Layer 10 of a small transformer language model trained on English Wikipedia (24 layers, counted from 0, width 96).
A neuron's activation on a vector x is SiLU(gate . x) times (in . x), where the dot is the dot product.

Input weights of the MLP neurons that the questions are about. A number n stands for (n - 128) times 0.0041.
n115 gate: 170, 114, 160, 84, 140, 151, 127, 48, 134, 89, 102, 116, 149, 117, 149, 136, 118, 125, 91, 78, 139, 124, 118, 88, 140, 118, 125, 89, 139, 152, 150, 165, 166, 62, 124, 127, 120, 158, 103, 135, 166, 140, 103, 74, 100, 141, 89, 120, 123, 76, 95, 65, 111, 72, 115, 159, 134, 149, 29, 144, 111, 108, 107, 193, 139, 152, 196, 189, 146, 145, 97, 121, 139, 115, 123, 134, 60, 142, 125, 72, 128, 141, 153, 170, 125, 96, 90, 81, 87, 135, 35, 67, 120, 181, 103, 115
n122 gate: 58, 124, 139, 79, 68, 143, 101, 193, 91, 167, 131, 132, 124, 124, 95, 117, 136, 129, 101, 74, 170, 128, 87, 96, 199, 125, 141, 173, 139, 165, 196, 161, 118, 160, 140, 91, 127, 143, 126, 30, 203, 158, 96, 139, 181, 138, 86, 145, 137, 67, 150, 142, 152, 116, 139, 168, 193, 93, 185, 155, 123, 126, 68, 135, 70, 118, 90, 93, 137, 183, 184, 61, 60, 146, 117, 145, 172, 75, 89, 192, 126, 156, 101, 87, 167, 170, 145, 98, 130, 63, 118, 116, 112, 188, 124, 144
n179 gate: 164, 100, 142, 85, 129, 119, 135, 163, 113, 90, 96, 152, 78, 170, 188, 56, 132, 86, 160, 117, 96, 75, 137, 89, 91, 145, 103, 162, 157, 186, 99, 128, 135, 211, 132, 185, 132, 136, 95, 113, 131, 98, 122, 128, 140, 113, 82, 140, 173, 70, 106, 218, 127, 61, 103, 141, 120, 49, 152, 98, 135, 205, 125, 109, 130, 81, 154, 118, 91, 113, 74, 84, 172, 117, 152, 122, 110, 158, 109, 101, 100, 158, 59, 96, 108, 116, 126, 46, 105, 174, 44, 196, 122, 164, 108, 139
n199 gate: 123, 181, 227, 97, 90, 116, 127, 132, 165, 116, 173, 117, 127, 148, 135, 69, 160, 112, 108, 123, 87, 143, 134, 134, 76, 139, 76, 132, 63, 123, 116, 88, 109, 132, 159, 94, 111, 77, 179, 175, 154, 194, 83, 108, 40, 142, 136, 167, 111, 70, 37, 126, 110, 143, 163, 111, 99, 144, 118, 128, 119, 119, 164, 186, 155, 142, 140, 172, 136, 74, 68, 118, 95, 134, 145, 176, 112, 85, 71, 116, 186, 204, 93, 173, 154, 140, 118, 130, 97, 151, 85, 112, 95, 138, 99, 148
n223 gate: 104, 153, 81, 115, 130, 121, 50, 143, 165, 142, 87, 163, 71, 43, 111, 120, 187, 215, 108, 85, 87, 167, 67, 116, 144, 136, 106, 141, 140, 172, 199, 173, 129, 208, 80, 136, 133, 124, 103, 145, 80, 106, 110, 157, 154, 145, 204, 79, 102, 124, 133, 175, 67, 90, 69, 217, 174, 167, 110, 98, 130, 143, 143, 149, 175, 55, 170, 123, 191, 106, 140, 166, 128, 86, 179, 99, 123, 78, 75, 138, 125, 190, 133, 98, 138, 128, 126, 113, 130, 157, 99, 190, 119, 166, 128, 108
n229 gate: 122, 128, 166, 106, 175, 107, 82, 125, 218, 159, 142, 152, 135, 124, 203, 141, 153, 133, 174, 51, 151, 53, 112, 106, 108, 119, 69, 173, 91, 171, 124, 139, 170, 112, 120, 188, 114, 187, 112, 136, 147, 169, 124, 173, 131, 135, 150, 170, 103, 123, 97, 165, 128, 86, 58, 161, 93, 121, 33, 90, 85, 146, 165, 186, 57, 74, 119, 172, 106, 172, 179, 148, 93, 138, 166, 118, 86, 87, 94, 128, 107, 131, 109, 94, 126, 231, 159, 170, 107, 111, 114, 94, 130, 192, 140, 129
n234 gate: 168, 129, 186, 93, 77, 101, 83, 152, 91, 57, 170, 155, 67, 139, 170, 99, 128, 128, 131, 93, 95, 100, 77, 109, 132, 124, 78, 121, 85, 136, 124, 82, 112, 126, 62, 250, 174, 130, 197, 109, 124, 159, 119, 143, 119, 111, 128, 199, 71, 82, 151, 104, 95, 130, 83, 152, 135, 69, 68, 95, 194, 101, 88, 126, 104, 107, 184, 138, 77, 142, 155, 115, 105, 80, 107, 193, 125, 113, 94, 156, 139, 149, 146, 139, 91, 126, 119, 96, 124, 164, 132, 173, 126, 139, 74, 86
n115 in: 125, 113, 153, 123, 198, 143, 89, 160, 85, 111, 109, 159, 125, 138, 176, 151, 138, 126, 122, 104, 43, 83, 78, 142, 90, 153, 116, 157, 146, 152, 138, 140, 109, 148, 124, 107, 168, 97, 109, 94, 112, 90, 116, 130, 149, 124, 128, 125, 128, 123, 66, 110, 146, 96, 82, 143, 149, 183, 111, 109, 107, 167, 74, 95, 116, 166, 102, 136, 119, 154, 111, 136, 114, 116, 120, 105, 145, 61, 81, 129, 130, 114, 154, 125, 151, 77, 138, 92, 116, 173, 63, 163, 96, 135, 137, 168
n122 in: 137, 157, 146, 92, 23, 62, 136, 98, 169, 130, 102, 105, 59, 128, 130, 77, 128, 103, 105, 118, 134, 167, 113, 148, 184, 157, 120, 93, 107, 123, 131, 125, 136, 79, 60, 91, 127, 147, 114, 114, 109, 128, 156, 167, 166, 132, 103, 143, 121, 107, 137, 204, 142, 166, 216, 93, 78, 154, 137, 46, 110, 99, 163, 147, 105, 122, 95, 129, 205, 114, 159, 80, 107, 187, 152, 64, 110, 148, 94, 155, 135, 145, 126, 160, 152, 102, 89, 128, 146, 129, 77, 99, 133, 150, 155, 71
n179 in: 148, 135, 153, 92, 89, 114, 57, 167, 197, 160, 157, 115, 139, 88, 72, 74, 133, 111, 99, 92, 156, 182, 108, 130, 139, 162, 103, 146, 134, 111, 103, 173, 110, 88, 143, 119, 106, 151, 110, 133, 65, 82, 122, 171, 124, 144, 123, 123, 132, 120, 89, 118, 172, 108, 194, 115, 36, 156, 98, 114, 97, 137, 105, 130, 160, 103, 169, 114, 61, 137, 66, 116, 152, 135, 77, 100, 167, 124, 119, 84, 116, 81, 142, 90, 138, 158, 139, 55, 82, 158, 87, 138, 176, 84, 81, 127
n199 in: 44, 145, 118, 127, 119, 158, 132, 97, 177, 120, 149, 67, 130, 136, 109, 117, 107, 185, 170, 134, 96, 134, 150, 122, 134, 153, 109, 179, 73, 71, 147, 70, 144, 188, 147, 121, 176, 64, 189, 108, 90, 157, 66, 144, 133, 62, 114, 108, 125, 118, 144, 142, 148, 201, 97, 165, 80, 129, 119, 159, 94, 128, 69, 99, 65, 105, 128, 139, 151, 96, 148, 124, 108, 73, 169, 91, 168, 169, 119, 110, 78, 104, 151, 135, 129, 93, 159, 80, 167, 173, 137, 118, 130, 124, 192, 132
n223 in: 101, 153, 63, 33, 98, 83, 96, 167, 119, 124, 134, 167, 133, 54, 128, 93, 158, 132, 103, 85, 88, 148, 113, 120, 153, 142, 126, 133, 137, 138, 119, 177, 216, 101, 144, 133, 123, 199, 149, 148, 200, 118, 144, 173, 164, 150, 134, 95, 146, 101, 200, 137, 196, 112, 153, 192, 121, 131, 60, 87, 163, 149, 145, 181, 131, 95, 92, 137, 125, 126, 115, 120, 117, 91, 119, 146, 91, 70, 108, 123, 123, 129, 139, 142, 106, 131, 154, 187, 120, 109, 75, 122, 172, 125, 170, 123
n229 in: 113, 114, 128, 151, 158, 155, 150, 180, 131, 145, 178, 136, 119, 159, 134, 101, 96, 195, 140, 166, 203, 121, 102, 95, 177, 90, 149, 170, 205, 128, 113, 171, 127, 88, 144, 179, 145, 145, 152, 62, 132, 146, 101, 111, 90, 193, 137, 111, 164, 93, 112, 105, 169, 150, 148, 147, 58, 171, 92, 113, 122, 205, 137, 152, 142, 169, 132, 159, 90, 97, 99, 162, 163, 148, 125, 90, 137, 189, 147, 87, 112, 120, 161, 131, 119, 171, 148, 154, 110, 48, 146, 146, 124, 160, 126, 114
n234 in: 175, 88, 111, 140, 138, 116, 90, 174, 79, 172, 94, 156, 40, 109, 111, 145, 107, 132, 175, 128, 180, 109, 84, 116, 125, 68, 142, 134, 126, 143, 94, 137, 95, 114, 90, 94, 138, 148, 99, 124, 120, 202, 134, 146, 179, 150, 132, 177, 142, 135, 169, 150, 155, 89, 168, 126, 105, 176, 147, 167, 116, 176, 227, 110, 201, 149, 99, 111, 74, 81, 146, 115, 150, 174, 169, 137, 109, 156, 144, 182, 119, 109, 128, 115, 99, 129, 140, 114, 153, 156, 143, 112, 110, 149, 190, 88

Each question shows a token from some text and the vector x that enters the MLP there. A number n stands for (n - 128) times 0.037.

" Ph": 116, 146, 109, 176, 117, 185, 86, 144, 111, 91, 67, 132, 129, 130, 162, 110, 95, 117, 177, 160, 101, 138, 165, 112, 94, 137, 161, 158, 124, 117, 142, 118, 91, 102, 87, 89, 136, 154, 93, 116, 131, 66, 102, 126, 163, 128, 148, 110, 165, 149, 115, 138, 168, 127, 147, 105, 147, 139, 116, 151, 123, 115, 147, 103, 124, 86, 102, 111, 135, 163, 129, 76, 127, 109, 173, 164, 111, 129, 135, 112, 150, 144, 124, 136, 101, 140, 105, 127, 124, 183, 147, 171, 127, 58, 118, 130
Which neuron lights up most? n229

"m": 127, 127, 131, 158, 137, 99, 110, 140, 128, 137, 128, 109, 131, 128, 76, 121, 121, 146, 107, 128, 145, 155, 166, 78, 133, 76, 143, 78, 133, 106, 114, 126, 165, 160, 92, 132, 121, 156, 118, 141, 170, 123, 60, 191, 159, 158, 113, 152, 144, 136, 142, 156, 129, 167, 138, 113, 117, 122, 53, 137, 93, 141, 144, 152, 142, 114, 103, 169, 128, 103, 162, 141, 104, 154, 148, 140, 112, 76, 142, 86, 104, 160, 176, 122, 134, 78, 123, 109, 123, 129, 165, 109, 88, 100, 94, 117
Which neuron lights up most? n223

" th": 122, 150, 139, 203, 137, 101, 125, 105, 114, 94, 158, 79, 134, 135, 168, 140, 96, 139, 109, 130, 131, 112, 158, 130, 182, 137, 177, 126, 93, 146, 119, 89, 120, 130, 97, 104, 122, 146, 143, 193, 147, 83, 127, 143, 93, 117, 70, 140, 166, 151, 161, 114, 165, 149, 112, 125, 142, 151, 97, 77, 134, 106, 131, 164, 157, 93, 118, 134, 109, 144, 190, 119, 127, 143, 107, 161, 145, 91, 104, 127, 101, 133, 137, 117, 107, 127, 111, 108, 66, 167, 139, 119, 122, 120, 153, 142
The most active neuron and its activation: n179, at about 0.17

"istric": 153, 137, 131, 171, 114, 131, 132, 106, 71, 127, 129, 73, 153, 142, 115, 131, 111, 59, 150, 170, 181, 85, 161, 130, 111, 70, 144, 163, 137, 154, 114, 125, 125, 180, 158, 81, 142, 139, 131, 189, 144, 109, 114, 136, 170, 132, 124, 133, 135, 140, 136, 119, 126, 166, 157, 113, 150, 124, 100, 149, 146, 116, 157, 147, 138, 99, 138, 138, 114, 89, 158, 119, 197, 101, 115, 107, 129, 145, 121, 109, 111, 191, 155, 164, 134, 99, 99, 84, 151, 132, 146, 145, 130, 134, 121, 122
Which neuron lights up most? n223

"ous": 121, 147, 124, 145, 91, 138, 183, 167, 117, 104, 156, 85, 174, 162, 121, 103, 93, 125, 118, 111, 106, 132, 185, 123, 98, 107, 132, 156, 109, 99, 132, 109, 156, 132, 94, 122, 110, 138, 153, 133, 113, 83, 93, 159, 117, 146, 150, 129, 83, 176, 145, 107, 132, 173, 185, 119, 136, 106, 114, 147, 126, 121, 148, 161, 128, 152, 143, 121, 121, 102, 143, 157, 135, 104, 71, 110, 122, 107, 141, 110, 129, 176, 91, 147, 77, 123, 187, 128, 131, 123, 145, 96, 178, 112, 181, 106
The three highest activations, in order: n199, n115, n234

"ge": 86, 130, 106, 123, 100, 138, 182, 139, 167, 143, 133, 95, 129, 161, 144, 130, 104, 133, 158, 137, 129, 114, 151, 160, 127, 102, 132, 163, 94, 96, 103, 107, 107, 126, 129, 144, 178, 142, 117, 142, 75, 106, 146, 152, 135, 108, 147, 151, 139, 168, 117, 95, 147, 145, 105, 118, 111, 84, 80, 80, 120, 87, 146, 108, 116, 129, 139, 114, 51, 104, 128, 152, 151, 166, 113, 87, 108, 129, 148, 130, 98, 111, 137, 94, 57, 127, 140, 154, 127, 157, 134, 150, 159, 94, 67, 154
Which neuron lights up most? n229

"1": 107, 122, 145, 137, 130, 119, 156, 105, 50, 160, 136, 98, 122, 163, 107, 137, 119, 92, 129, 114, 99, 122, 172, 129, 195, 76, 122, 121, 120, 99, 97, 115, 131, 131, 107, 106, 103, 125, 144, 148, 161, 105, 99, 163, 126, 136, 141, 113, 181, 179, 153, 145, 83, 177, 128, 134, 124, 144, 97, 152, 108, 145, 151, 203, 142, 129, 95, 70, 140, 94, 124, 166, 102, 147, 106, 146, 116, 138, 127, 136, 126, 134, 154, 165, 141, 129, 157, 141, 92, 134, 103, 128, 86, 107, 156, 107
Which neuron lights up most? n179

" ": 99, 126, 145, 162, 138, 95, 136, 150, 172, 150, 147, 72, 122, 146, 155, 126, 113, 109, 152, 137, 136, 154, 112, 77, 152, 124, 173, 123, 114, 133, 100, 100, 142, 123, 81, 130, 115, 112, 120, 160, 173, 79, 152, 148, 133, 127, 149, 106, 111, 149, 125, 126, 182, 128, 146, 97, 109, 151, 114, 117, 101, 121, 147, 154, 147, 108, 143, 112, 94, 173, 192, 124, 142, 98, 125, 136, 140, 130, 96, 57, 123, 72, 201, 124, 128, 114, 155, 171, 98, 157, 150, 108, 93, 135, 125, 146
Which neuron lights up most? n229

" |": 108, 120, 125, 113, 127, 121, 79, 139, 140, 51, 109, 90, 127, 126, 89, 92, 92, 103, 117, 150, 95, 181, 177, 133, 190, 132, 150, 136, 123, 68, 122, 100, 125, 146, 122, 107, 123, 140, 111, 157, 120, 103, 161, 158, 119, 124, 156, 123, 178, 126, 148, 132, 140, 153, 186, 124, 119, 139, 129, 169, 129, 126, 120, 157, 141, 134, 146, 153, 135, 123, 147, 147, 130, 110, 168, 144, 143, 114, 152, 53, 116, 80, 172, 154, 146, 145, 100, 135, 104, 116, 98, 146, 89, 139, 151, 86
The two highest activations, in order: n234, n199

"port": 133, 158, 87, 151, 143, 125, 139, 146, 93, 146, 108, 127, 108, 142, 123, 122, 123, 127, 150, 135, 152, 98, 196, 106, 178, 139, 142, 151, 95, 92, 100, 146, 101, 137, 146, 93, 166, 110, 110, 128, 169, 109, 156, 113, 155, 143, 137, 138, 132, 127, 134, 122, 90, 189, 137, 107, 112, 149, 133, 119, 195, 106, 158, 137, 105, 137, 129, 161, 132, 88, 63, 132, 140, 129, 102, 151, 150, 102, 171, 106, 147, 147, 175, 158, 103, 62, 144, 140, 116, 188, 136, 90, 162, 112, 110, 131
The three highest activations, in order: n179, n115, n199

"5": 95, 127, 120, 151, 132, 144, 144, 139, 79, 162, 117, 90, 159, 143, 99, 106, 115, 110, 139, 126, 107, 148, 182, 126, 112, 120, 109, 125, 127, 129, 136, 87, 101, 137, 151, 119, 120, 99, 108, 146, 147, 53, 96, 136, 153, 120, 131, 139, 146, 167, 112, 149, 125, 133, 117, 145, 154, 114, 131, 149, 79, 96, 116, 184, 113, 161, 119, 56, 112, 102, 104, 107, 82, 126, 152, 167, 154, 139, 139, 137, 130, 112, 143, 129, 152, 102, 158, 165, 41, 160, 85, 160, 109, 105, 139, 95
Which neuron lights up most? n199

"9": 92, 128, 141, 177, 156, 149, 139, 161, 30, 131, 122, 128, 135, 155, 150, 135, 91, 123, 131, 131, 111, 150, 128, 121, 139, 108, 132, 79, 126, 110, 111, 109, 159, 147, 140, 100, 128, 121, 137, 130, 131, 72, 76, 145, 160, 138, 137, 134, 127, 172, 152, 153, 123, 118, 208, 95, 134, 116, 94, 137, 117, 123, 143, 152, 184, 157, 132, 87, 124, 69, 117, 130, 141, 150, 138, 182, 144, 117, 100, 151, 107, 84, 123, 149, 133, 140, 143, 152, 95, 141, 123, 142, 100, 72, 129, 127
The two highest activations, in order: n122, n179

"ically": 140, 138, 187, 160, 87, 128, 177, 143, 172, 130, 91, 130, 118, 133, 139, 121, 105, 119, 100, 126, 93, 127, 159, 124, 168, 125, 108, 129, 75, 127, 85, 79, 131, 144, 125, 164, 103, 84, 164, 156, 134, 71, 121, 145, 119, 109, 102, 109, 115, 141, 161, 142, 145, 134, 174, 144, 163, 121, 156, 89, 140, 125, 106, 159, 152, 149, 93, 114, 78, 84, 144, 168, 128, 118, 141, 184, 148, 130, 132, 93, 132, 135, 113, 124, 85, 135, 153, 158, 83, 157, 136, 131, 167, 169, 117, 115
Which neuron lights up most? n199

" their": 101, 107, 215, 178, 145, 127, 149, 155, 164, 80, 114, 104, 125, 127, 131, 143, 122, 130, 123, 110, 121, 112, 115, 149, 194, 124, 164, 121, 132, 97, 127, 81, 142, 150, 105, 114, 128, 124, 145, 147, 166, 96, 108, 131, 104, 150, 126, 123, 110, 139, 127, 150, 155, 142, 147, 120, 132, 103, 117, 125, 106, 122, 133, 176, 117, 93, 123, 125, 88, 131, 181, 113, 138, 86, 153, 170, 161, 110, 71, 121, 87, 116, 155, 154, 43, 133, 124, 120, 125, 131, 115, 104, 153, 105, 177, 156
Which neuron lights up most? n199

"3": 109, 107, 117, 123, 126, 134, 152, 102, 50, 208, 157, 98, 137, 156, 106, 163, 125, 108, 152, 104, 119, 142, 153, 126, 180, 109, 138, 121, 167, 146, 112, 146, 128, 137, 131, 110, 121, 145, 113, 149, 155, 122, 103, 166, 99, 124, 117, 101, 165, 191, 147, 140, 126, 147, 130, 135, 139, 141, 103, 149, 130, 147, 143, 213, 121, 110, 117, 55, 88, 132, 152, 163, 137, 131, 107, 135, 112, 134, 115, 104, 154, 134, 148, 128, 116, 125, 160, 141, 68, 146, 135, 133, 98, 79, 130, 101
Which neuron lights up most? n199

" they": 112, 107, 208, 152, 112, 135, 129, 135, 134, 100, 113, 122, 137, 139, 162, 112, 95, 143, 148, 97, 99, 134, 136, 124, 169, 102, 184, 100, 99, 105, 86, 48, 118, 144, 124, 135, 96, 132, 141, 179, 143, 109, 155, 119, 130, 146, 91, 150, 110, 148, 165, 143, 153, 129, 137, 109, 130, 102, 140, 117, 118, 73, 146, 161, 147, 107, 88, 133, 106, 131, 184, 107, 151, 118, 143, 158, 154, 111, 95, 156, 100, 160, 133, 137, 63, 112, 120, 129, 95, 163, 83, 112, 131, 103, 148, 121
The three highest activations, in order: n234, n199, n115

"P": 103, 122, 126, 145, 114, 115, 130, 147, 91, 129, 83, 86, 104, 127, 81, 103, 142, 144, 109, 113, 126, 156, 167, 126, 152, 122, 116, 164, 133, 151, 90, 130, 157, 127, 126, 83, 175, 91, 151, 94, 144, 105, 198, 126, 145, 168, 137, 133, 140, 171, 130, 114, 120, 168, 127, 138, 144, 137, 130, 129, 162, 122, 135, 154, 106, 149, 121, 116, 95, 185, 98, 70, 144, 166, 121, 186, 112, 132, 162, 82, 114, 142, 122, 157, 123, 89, 94, 141, 108, 174, 155, 156, 116, 74, 131, 96
The three highest activations, in order: n199, n115, n229

"-": 112, 90, 161, 154, 143, 116, 110, 165, 105, 104, 138, 129, 131, 141, 112, 122, 134, 123, 129, 135, 117, 147, 120, 120, 203, 154, 147, 124, 133, 92, 80, 88, 142, 113, 105, 109, 97, 178, 102, 125, 139, 126, 174, 148, 139, 113, 118, 86, 128, 121, 189, 100, 111, 124, 127, 111, 100, 152, 131, 142, 131, 116, 145, 162, 126, 72, 127, 137, 112, 174, 169, 135, 141, 77, 126, 166, 108, 122, 85, 118, 70, 107, 183, 129, 123, 115, 96, 143, 85, 185, 94, 105, 178, 118, 131, 115
Which neuron lights up most? n234